Layer 4 of a small transformer language model trained on English Wikipedia (15 layers, counted from 0, width 96).
A neuron adds its activation times its output weights to the MLP's output. To switch it off is to set its activation to zero at one token and run the rest of the model.
A neuron's activation on a vector x is SiLU(weights . x + bias), where the dot is the dot product.

Input weights of the MLP neurons that the questions are about. A number n stands for (n - 500) times 0.002.
n8 (bias -0.059): 575 709 352 153 316 367 347 404 450 341 472 491 571 586 448 630 298 440 840 423 726 448 540 486 344 670 482 534 761 695 528 432 781 608 490 790 860 613 623 491 446 565 373 741 481 528 446 297 176 472 294 418 719 524 234 369 251 537 472 500 520 170 504 523 445 610 561 509 551 616 475 310 397 444 406 419 456 500 510 288 404 805 404 261 633 794 519 510 158 176 495 427 515 773 332 614
n12 (bias -0.073): 447 323 342 422 614 530 514 495 299 463 361 669 245 749 615 198 332 496 520 528 496 577 371 436 412 528 261 368 717 428 364 621 753 460 419 386 634 609 249 487 574 329 457 576 536 468 671 901 334 464 654 540 578 691 459 426 648 558 754 621 661 408 703 284 323 477 802 412 318 650 716 582 372 451 436 247 467 369 240 635 324 626 524 615 447 724 581 72 560 591 296 659 515 282 604 509
n26 (bias -0.135): 505 509 584 588 578 578 346 429 436 275 538 635 218 719 456 574 677 342 328 841 94 388 722 373 529 344 382 777 664 530 616 358 652 430 374 404 403 388 482 533 479 683 567 411 599 26 586 513 514 513 440 528 561 595 247 554 579 748 394 735 626 623 520 450 386 334 513 729 479 454 514 626 747 425 608 500 646 297 421 527 458 518 370 486 613 561 453 518 284 500 588 576 402 768 757 492
n67 (bias -0.076): 397 708 239 270 413 600 314 293 241 275 699 423 134 651 325 409 471 641 433 269 538 720 616 340 280 515 528 341 505 651 395 895 650 328 665 694 660 740 350 486 298 522 800 495 581 404 450 592 325 726 557 307 495 471 748 633 368 562 486 392 555 544 427 635 205 573 753 676 477 228 848 447 405 719 587 432 599 471 614 82 435 515 479 291 346 742 366 550 358 445 554 396 448 514 581 449
n91 (bias 0.046): 389 647 756 454 228 341 358 511 530 850 479 561 407 558 605 503 514 546 577 518 500 582 339 446 503 474 378 304 521 581 272 445 444 655 407 662 692 490 719 616 476 681 396 623 667 518 500 579 247 557 372 539 500 486 539 493 584 288 563 566 567 478 381 615 524 637 717 490 392 340 562 622 563 450 704 644 438 297 446 701 469 434 339 466 458 633 496 436 704 575 409 555 477 618 642 497
n143 (bias -0.039): 907 690 521 745 417 426 613 360 381 605 476 333 720 693 431 463 588 576 495 600 299 373 608 456 324 440 571 632 562 351 300 450 495 479 383 702 763 224 327 384 495 531 363 394 602 485 688 471 836 383 830 946 219 632 331 551 530 500 567 470 755 426 556 367 248 401 587 834 586 302 511 495 698 796 652 791 415 393 347 895 505 259 144 552 543 328 636 490 495 383 565 415 331 363 389 599
n224 (bias -0.024): 308 459 618 621 182 531 430 257 430 360 659 471 600 726 375 374 419 591 607 568 523 637 570 701 726 578 338 549 634 285 595 354 593 629 149 660 630 673 766 514 582 290 515 421 566 524 490 376 267 890 453 165 935 438 500 554 432 401 658 519 292 370 504 454 357 481 688 610 491 454 454 610 702 320 514 481 729 585 833 728 541 500 342 892 403 729 622 356 650 482 113 554 490 372 458 468
n233 (bias -0.100): 725 505 409 415 167 528 619 621 309 504 463 547 665 521 598 220 622 454 332 457 459 542 708 768 484 587 414 679 676 471 399 474 619 276 179 561 384 403 614 488 609 360 583 384 718 769 373 373 614 335 441 408 449 610 813 528 667 504 471 543 575 427 712 349 639 440 772 455 512 424 750 542 478 331 213 411 375 626 373 418 782 478 536 518 467 305 596 438 306 307 564 474 473 551 279 386

Output weights of the MLP neurons that the questions are about. A number n stands for (n - 500) times 0.0017.
n8: 705 243 751 349 650 628 680 875 648 540 495 294 926 630 368 603 628 394 356 564 107 407 616 477 858 491 601 451 575 327 470 549 353 586 553 403 335 426 481 292 619 413 362 432 268 541 509 449 593 495 617 471 229 523 461 612 584 415 441 628 351 438 577 397 271 401 603 452 595 642 372 666 341 481 818 606 366 606 798 532 778 504 801 549 553 288 557 691 780 401 490 622 509 394 313 495
n12: 432 493 601 550 617 508 823 629 573 427 400 405 713 612 489 394 340 400 744 549 654 395 452 762 790 339 476 493 489 407 522 511 634 587 624 559 520 404 528 697 389 428 570 635 528 286 534 539 512 762 598 720 556 640 561 484 577 478 451 428 412 674 406 377 609 410 597 386 330 470 275 600 341 492 418 500 437 421 326 355 753 575 220 631 552 588 609 628 187 523 541 605 718 581 345 370
n26: 526 543 545 399 599 645 597 359 316 528 399 376 732 622 271 558 778 574 480 461 618 345 592 407 456 477 413 444 476 279 681 635 264 539 767 569 606 639 615 414 474 369 590 586 368 229 393 233 428 800 530 571 373 504 481 451 508 302 570 314 281 470 372 512 131 429 227 456 618 417 450 728 438 627 598 635 395 293 633 617 500 443 637 536 381 199 333 763 478 432 568 504 391 580 268 337
n67: 455 644 38 606 373 569 415 559 262 680 748 531 201 337 634 598 902 568 382 394 300 443 692 533 778 319 680 484 158 752 611 653 683 383 659 601 415 267 586 417 231 551 668 526 834 511 457 445 647 506 665 603 364 302 450 597 244 427 744 553 366 572 617 542 549 591 165 485 512 741 559 312 596 625 552 804 516 661 844 323 474 547 713 339 925 425 469 713 568 324 610 766 134 303 949 583
n91: 497 478 373 511 555 465 335 510 631 401 688 494 699 349 506 598 532 364 469 339 608 517 517 349 548 704 554 575 563 662 656 443 470 412 429 493 424 366 390 466 365 408 709 484 712 425 545 381 398 613 566 614 432 464 403 490 605 648 446 523 450 375 439 538 249 714 543 316 602 668 406 397 416 398 405 368 254 466 465 468 453 436 702 396 575 578 367 450 323 483 528 599 607 481 344 406
n143: 235 373 679 392 531 802 443 545 257 320 397 470 529 464 711 716 620 725 555 490 577 386 481 767 293 676 655 539 293 309 673 531 371 254 423 579 524 847 248 546 575 462 486 544 542 518 686 559 247 306 500 371 557 683 442 490 795 413 641 264 568 806 451 561 477 475 774 122 524 629 294 402 536 663 570 327 404 521 604 545 646 355 449 586 608 576 649 678 519 532 703 581 334 703 524 518
n224: 704 504 529 514 723 483 509 559 474 321 684 153 556 668 455 619 453 589 342 146 620 627 343 435 576 460 585 500 619 604 460 416 294 739 569 476 572 346 346 614 700 670 527 273 329 347 707 604 422 554 552 564 213 744 492 273 625 483 567 348 370 708 327 558 630 572 474 459 583 551 385 379 534 202 300 447 235 441 446 675 459 450 866 409 509 611 537 548 469 727 316 565 602 442 172 671
n233: 393 476 330 535 566 425 600 555 444 572 488 704 547 460 694 619 394 603 330 404 452 701 683 372 379 411 587 310 550 214 742 593 467 389 689 561 308 241 240 704 372 463 440 523 438 630 477 725 540 508 747 719 542 540 393 437 251 623 633 437 466 533 363 554 327 392 621 629 766 771 460 340 280 312 400 827 611 582 362 457 413 461 522 454 521 456 511 464 446 391 564 620 441 523 445 651

Each question names a token from some text and the token that comes next. It shows the vector x that enters the MLP there. A number n stands for (n - 500) times 0.008.

Then comes g, the gradient of the next token's log-probability with respect to the MLP's output, scaled to length 1. A neuron's effect is roughly proportional to its activation times (output weights . g). A number n stands for (n - 500) times 0.00088.

"y", then ","
x: 469 522 626 249 520 452 563 471 554 459 592 297 518 409 541 477 592 598 789 450 452 676 274 394 595 559 469 468 412 396 614 617 575 723 455 269 667 434 382 469 542 505 630 117 322 523 273 398 627 435 453 632 534 498 501 490 490 286 535 637 813 530 298 501 504 506 453 589 630 441 543 508 747 207 351 490 438 586 379 705 507 687 727 650 330 615 476 810 477 454 455 516 512 432 535 398
g: 552 786 345 426 424 604 418 219 329 640 559 387 550 402 595 487 517 589 512 309 300 361 752 509 775 439 381 377 547 591 561 421 528 464 567 545 565 567 601 558 531 478 516 482 694 341 556 528 405 594 456 768 551 441 592 531 634 506 488 559 610 609 335 495 463 481 470 577 615 672 656 574 641 573 432 241 408 432 424 471 412 403 374 723 428 649 451 620 517 364 492 750 498 452 484 441
Switching off which neuron hurts the next token most? n8

" to", then " it"
x: 349 612 519 284 586 594 508 500 569 585 570 266 370 323 704 533 587 556 730 551 396 642 385 421 529 500 443 578 351 437 651 693 631 724 489 295 544 599 251 341 501 475 584 47 419 502 442 427 687 457 431 589 487 536 699 482 496 477 598 587 840 461 391 635 477 508 374 595 623 417 673 402 766 313 454 451 404 595 391 613 489 673 679 565 365 504 524 808 418 424 467 443 408 431 472 403
g: 592 413 735 619 438 481 514 379 395 683 514 528 615 551 399 386 481 543 484 375 332 455 532 462 381 309 512 252 641 424 455 626 378 572 496 606 555 430 457 553 661 390 434 417 522 314 629 406 364 387 301 571 395 501 401 560 491 418 553 658 547 700 364 606 560 599 617 487 441 311 338 468 356 314 608 380 505 477 292 678 777 407 573 445 470 471 660 502 590 700 357 444 523 626 323 288
Which neuron, switched off, raises the next token's probability most? n67

"e", then " Y"
x: 433 520 599 191 573 441 504 455 556 452 551 313 462 338 600 507 649 530 842 425 462 640 299 489 620 522 371 444 331 333 620 492 585 782 379 351 662 496 394 497 542 494 542 139 376 361 402 328 475 468 456 655 531 557 644 483 509 383 652 660 745 473 325 557 593 533 383 541 660 453 548 352 706 237 397 517 402 595 453 686 551 775 691 695 353 640 433 798 447 393 582 491 534 382 505 355
g: 268 312 428 389 426 484 160 421 638 326 353 503 546 578 521 465 421 492 384 392 646 455 401 593 595 566 503 740 563 368 670 607 569 641 579 492 512 599 561 279 382 435 302 531 400 524 550 414 512 633 240 471 455 485 434 484 554 332 583 541 538 369 402 270 479 530 447 467 473 419 597 192 564 565 534 446 497 623 429 655 478 506 538 462 624 446 707 683 552 743 440 468 630 615 387 558
Switching off which neuron hurts the next token most? n224

"T", then "ur"
x: 430 531 615 218 621 432 522 621 541 488 560 328 591 473 720 562 491 486 810 535 432 559 305 323 578 611 552 518 374 322 602 672 560 678 500 405 624 534 218 475 560 605 559 176 287 451 407 251 670 383 347 692 516 541 681 512 480 464 539 646 810 514 465 585 478 513 356 553 649 333 422 520 739 332 311 418 417 551 372 603 516 747 706 503 418 563 414 700 381 484 416 455 543 311 571 413
g: 478 466 690 520 374 618 542 490 350 531 456 489 576 444 636 505 553 478 408 463 716 626 508 412 592 511 431 620 357 374 599 566 352 335 380 549 601 414 552 641 288 779 295 380 469 628 593 706 640 628 547 589 351 384 393 105 420 423 547 505 544 584 476 672 549 582 569 552 656 593 526 461 638 678 556 641 467 586 494 311 641 575 469 448 395 687 445 511 520 453 391 244 489 646 514 497
Which neuron, switched off, raises the next token's probability most? n233

" along", then " with"
x: 280 585 483 342 516 368 453 425 551 572 434 283 405 305 682 497 672 541 762 571 342 601 364 410 603 590 372 657 345 430 501 754 484 763 470 355 481 547 288 450 672 543 523 86 428 545 324 441 626 419 352 643 565 491 668 535 607 496 680 653 846 476 377 545 477 415 376 680 595 380 603 494 574 309 432 573 470 569 397 574 395 628 692 725 343 457 469 706 470 323 450 483 363 430 504 402
g: 497 513 432 383 455 471 285 475 327 542 323 424 580 596 508 642 596 419 492 450 246 657 683 478 576 581 535 570 332 453 607 674 545 530 400 457 297 538 450 661 341 435 516 537 722 720 103 477 414 477 655 604 502 506 601 297 495 353 374 463 325 642 349 521 445 405 464 449 512 554 557 401 278 587 586 279 585 414 580 535 572 398 515 625 402 680 419 552 580 509 517 562 489 462 638 657
Which neuron, switched off, raises the next token's probability most? n67

"ast", then " c"
x: 339 647 526 187 616 440 596 657 644 491 512 356 632 494 565 555 500 465 859 401 375 589 252 378 666 524 472 537 296 567 646 667 605 707 451 356 695 596 325 486 576 526 658 271 339 566 412 405 614 521 377 680 483 437 503 497 398 371 601 586 831 379 280 451 470 520 261 524 609 497 404 421 570 303 375 275 327 557 421 702 648 729 741 474 352 610 474 665 464 523 495 470 523 383 529 365
g: 534 238 554 568 342 498 363 303 572 432 606 619 670 312 531 487 534 376 601 508 498 177 659 473 471 375 469 321 705 411 530 495 365 443 465 614 514 280 666 251 442 374 575 472 680 397 548 532 691 776 494 491 601 588 500 486 660 397 622 454 571 509 572 603 500 568 370 433 504 547 446 514 639 600 528 544 348 534 375 337 626 322 543 572 483 612 472 497 639 611 260 545 506 386 487 361
Which neuron, switched off, raises the next token's probability most? n91

"u", then "-"
x: 392 429 504 144 698 334 479 630 586 439 469 302 664 294 509 529 620 537 776 401 436 599 248 380 698 583 432 502 299 424 593 493 616 757 470 338 684 659 229 407 591 428 566 266 404 440 418 356 562 452 299 665 429 535 580 511 532 421 635 671 754 463 369 521 538 541 434 611 628 506 550 375 670 224 468 413 326 517 385 632 581 743 685 533 516 484 454 764 512 425 604 386 564 429 534 340
g: 708 364 375 603 411 426 642 512 466 512 420 519 667 583 554 350 585 397 525 461 470 463 431 589 532 609 670 606 353 821 537 542 536 514 635 622 348 440 512 519 344 454 336 595 572 461 596 611 535 371 436 656 455 578 739 471 378 522 796 663 438 546 563 464 471 406 280 593 600 498 563 505 294 559 453 487 500 297 705 502 513 340 433 655 607 185 480 562 342 339 410 678 539 557 481 459
Switching off which neuron hurts the next token most? n8

"in", then "t"
x: 416 628 614 172 623 459 526 492 717 477 390 294 504 436 649 432 527 601 802 402 384 634 351 416 597 584 440 537 335 442 627 605 532 744 479 291 649 653 310 467 569 552 484 157 421 386 421 286 496 459 386 673 600 500 587 480 513 365 672 673 718 527 323 515 622 465 415 551 697 405 593 476 611 221 364 437 474 559 421 718 479 697 705 672 452 694 515 734 457 440 514 495 504 391 482 282
g: 611 432 787 587 503 601 581 634 531 573 519 428 542 598 431 319 456 509 568 598 427 533 456 396 340 598 421 688 705 462 459 553 728 362 728 644 682 412 443 489 562 527 533 592 525 437 648 476 572 442 447 734 517 748 364 715 279 503 587 517 366 455 609 503 627 343 287 494 461 446 528 470 283 278 458 445 568 460 527 608 314 423 584 193 533 434 491 543 553 481 377 332 401 531 507 480
Switching off which neuron hurts the next token most? n224

" at", then "m"
x: 326 480 446 255 485 506 556 563 465 496 557 328 439 292 684 464 667 559 819 580 405 622 345 394 522 546 489 595 427 478 622 682 533 745 483 321 541 584 244 567 532 520 631 74 477 558 453 269 694 531 360 664 548 628 617 369 557 474 577 675 834 417 418 501 436 461 359 580 673 451 644 425 577 307 403 483 359 611 324 596 577 735 670 575 379 473 414 665 408 442 447 419 393 499 540 382
g: 502 389 558 456 590 710 739 559 537 487 485 519 598 721 518 535 558 534 434 533 799 457 692 413 278 808 518 489 612 547 473 427 615 406 571 429 514 519 563 511 278 634 648 381 360 449 489 719 445 465 859 476 413 490 313 362 742 602 476 379 520 289 511 551 465 474 564 646 511 637 565 520 587 419 480 558 429 484 488 420 378 518 591 554 599 330 515 594 529 642 559 255 404 464 516 515
Switching off which neuron hurts the next token most? n233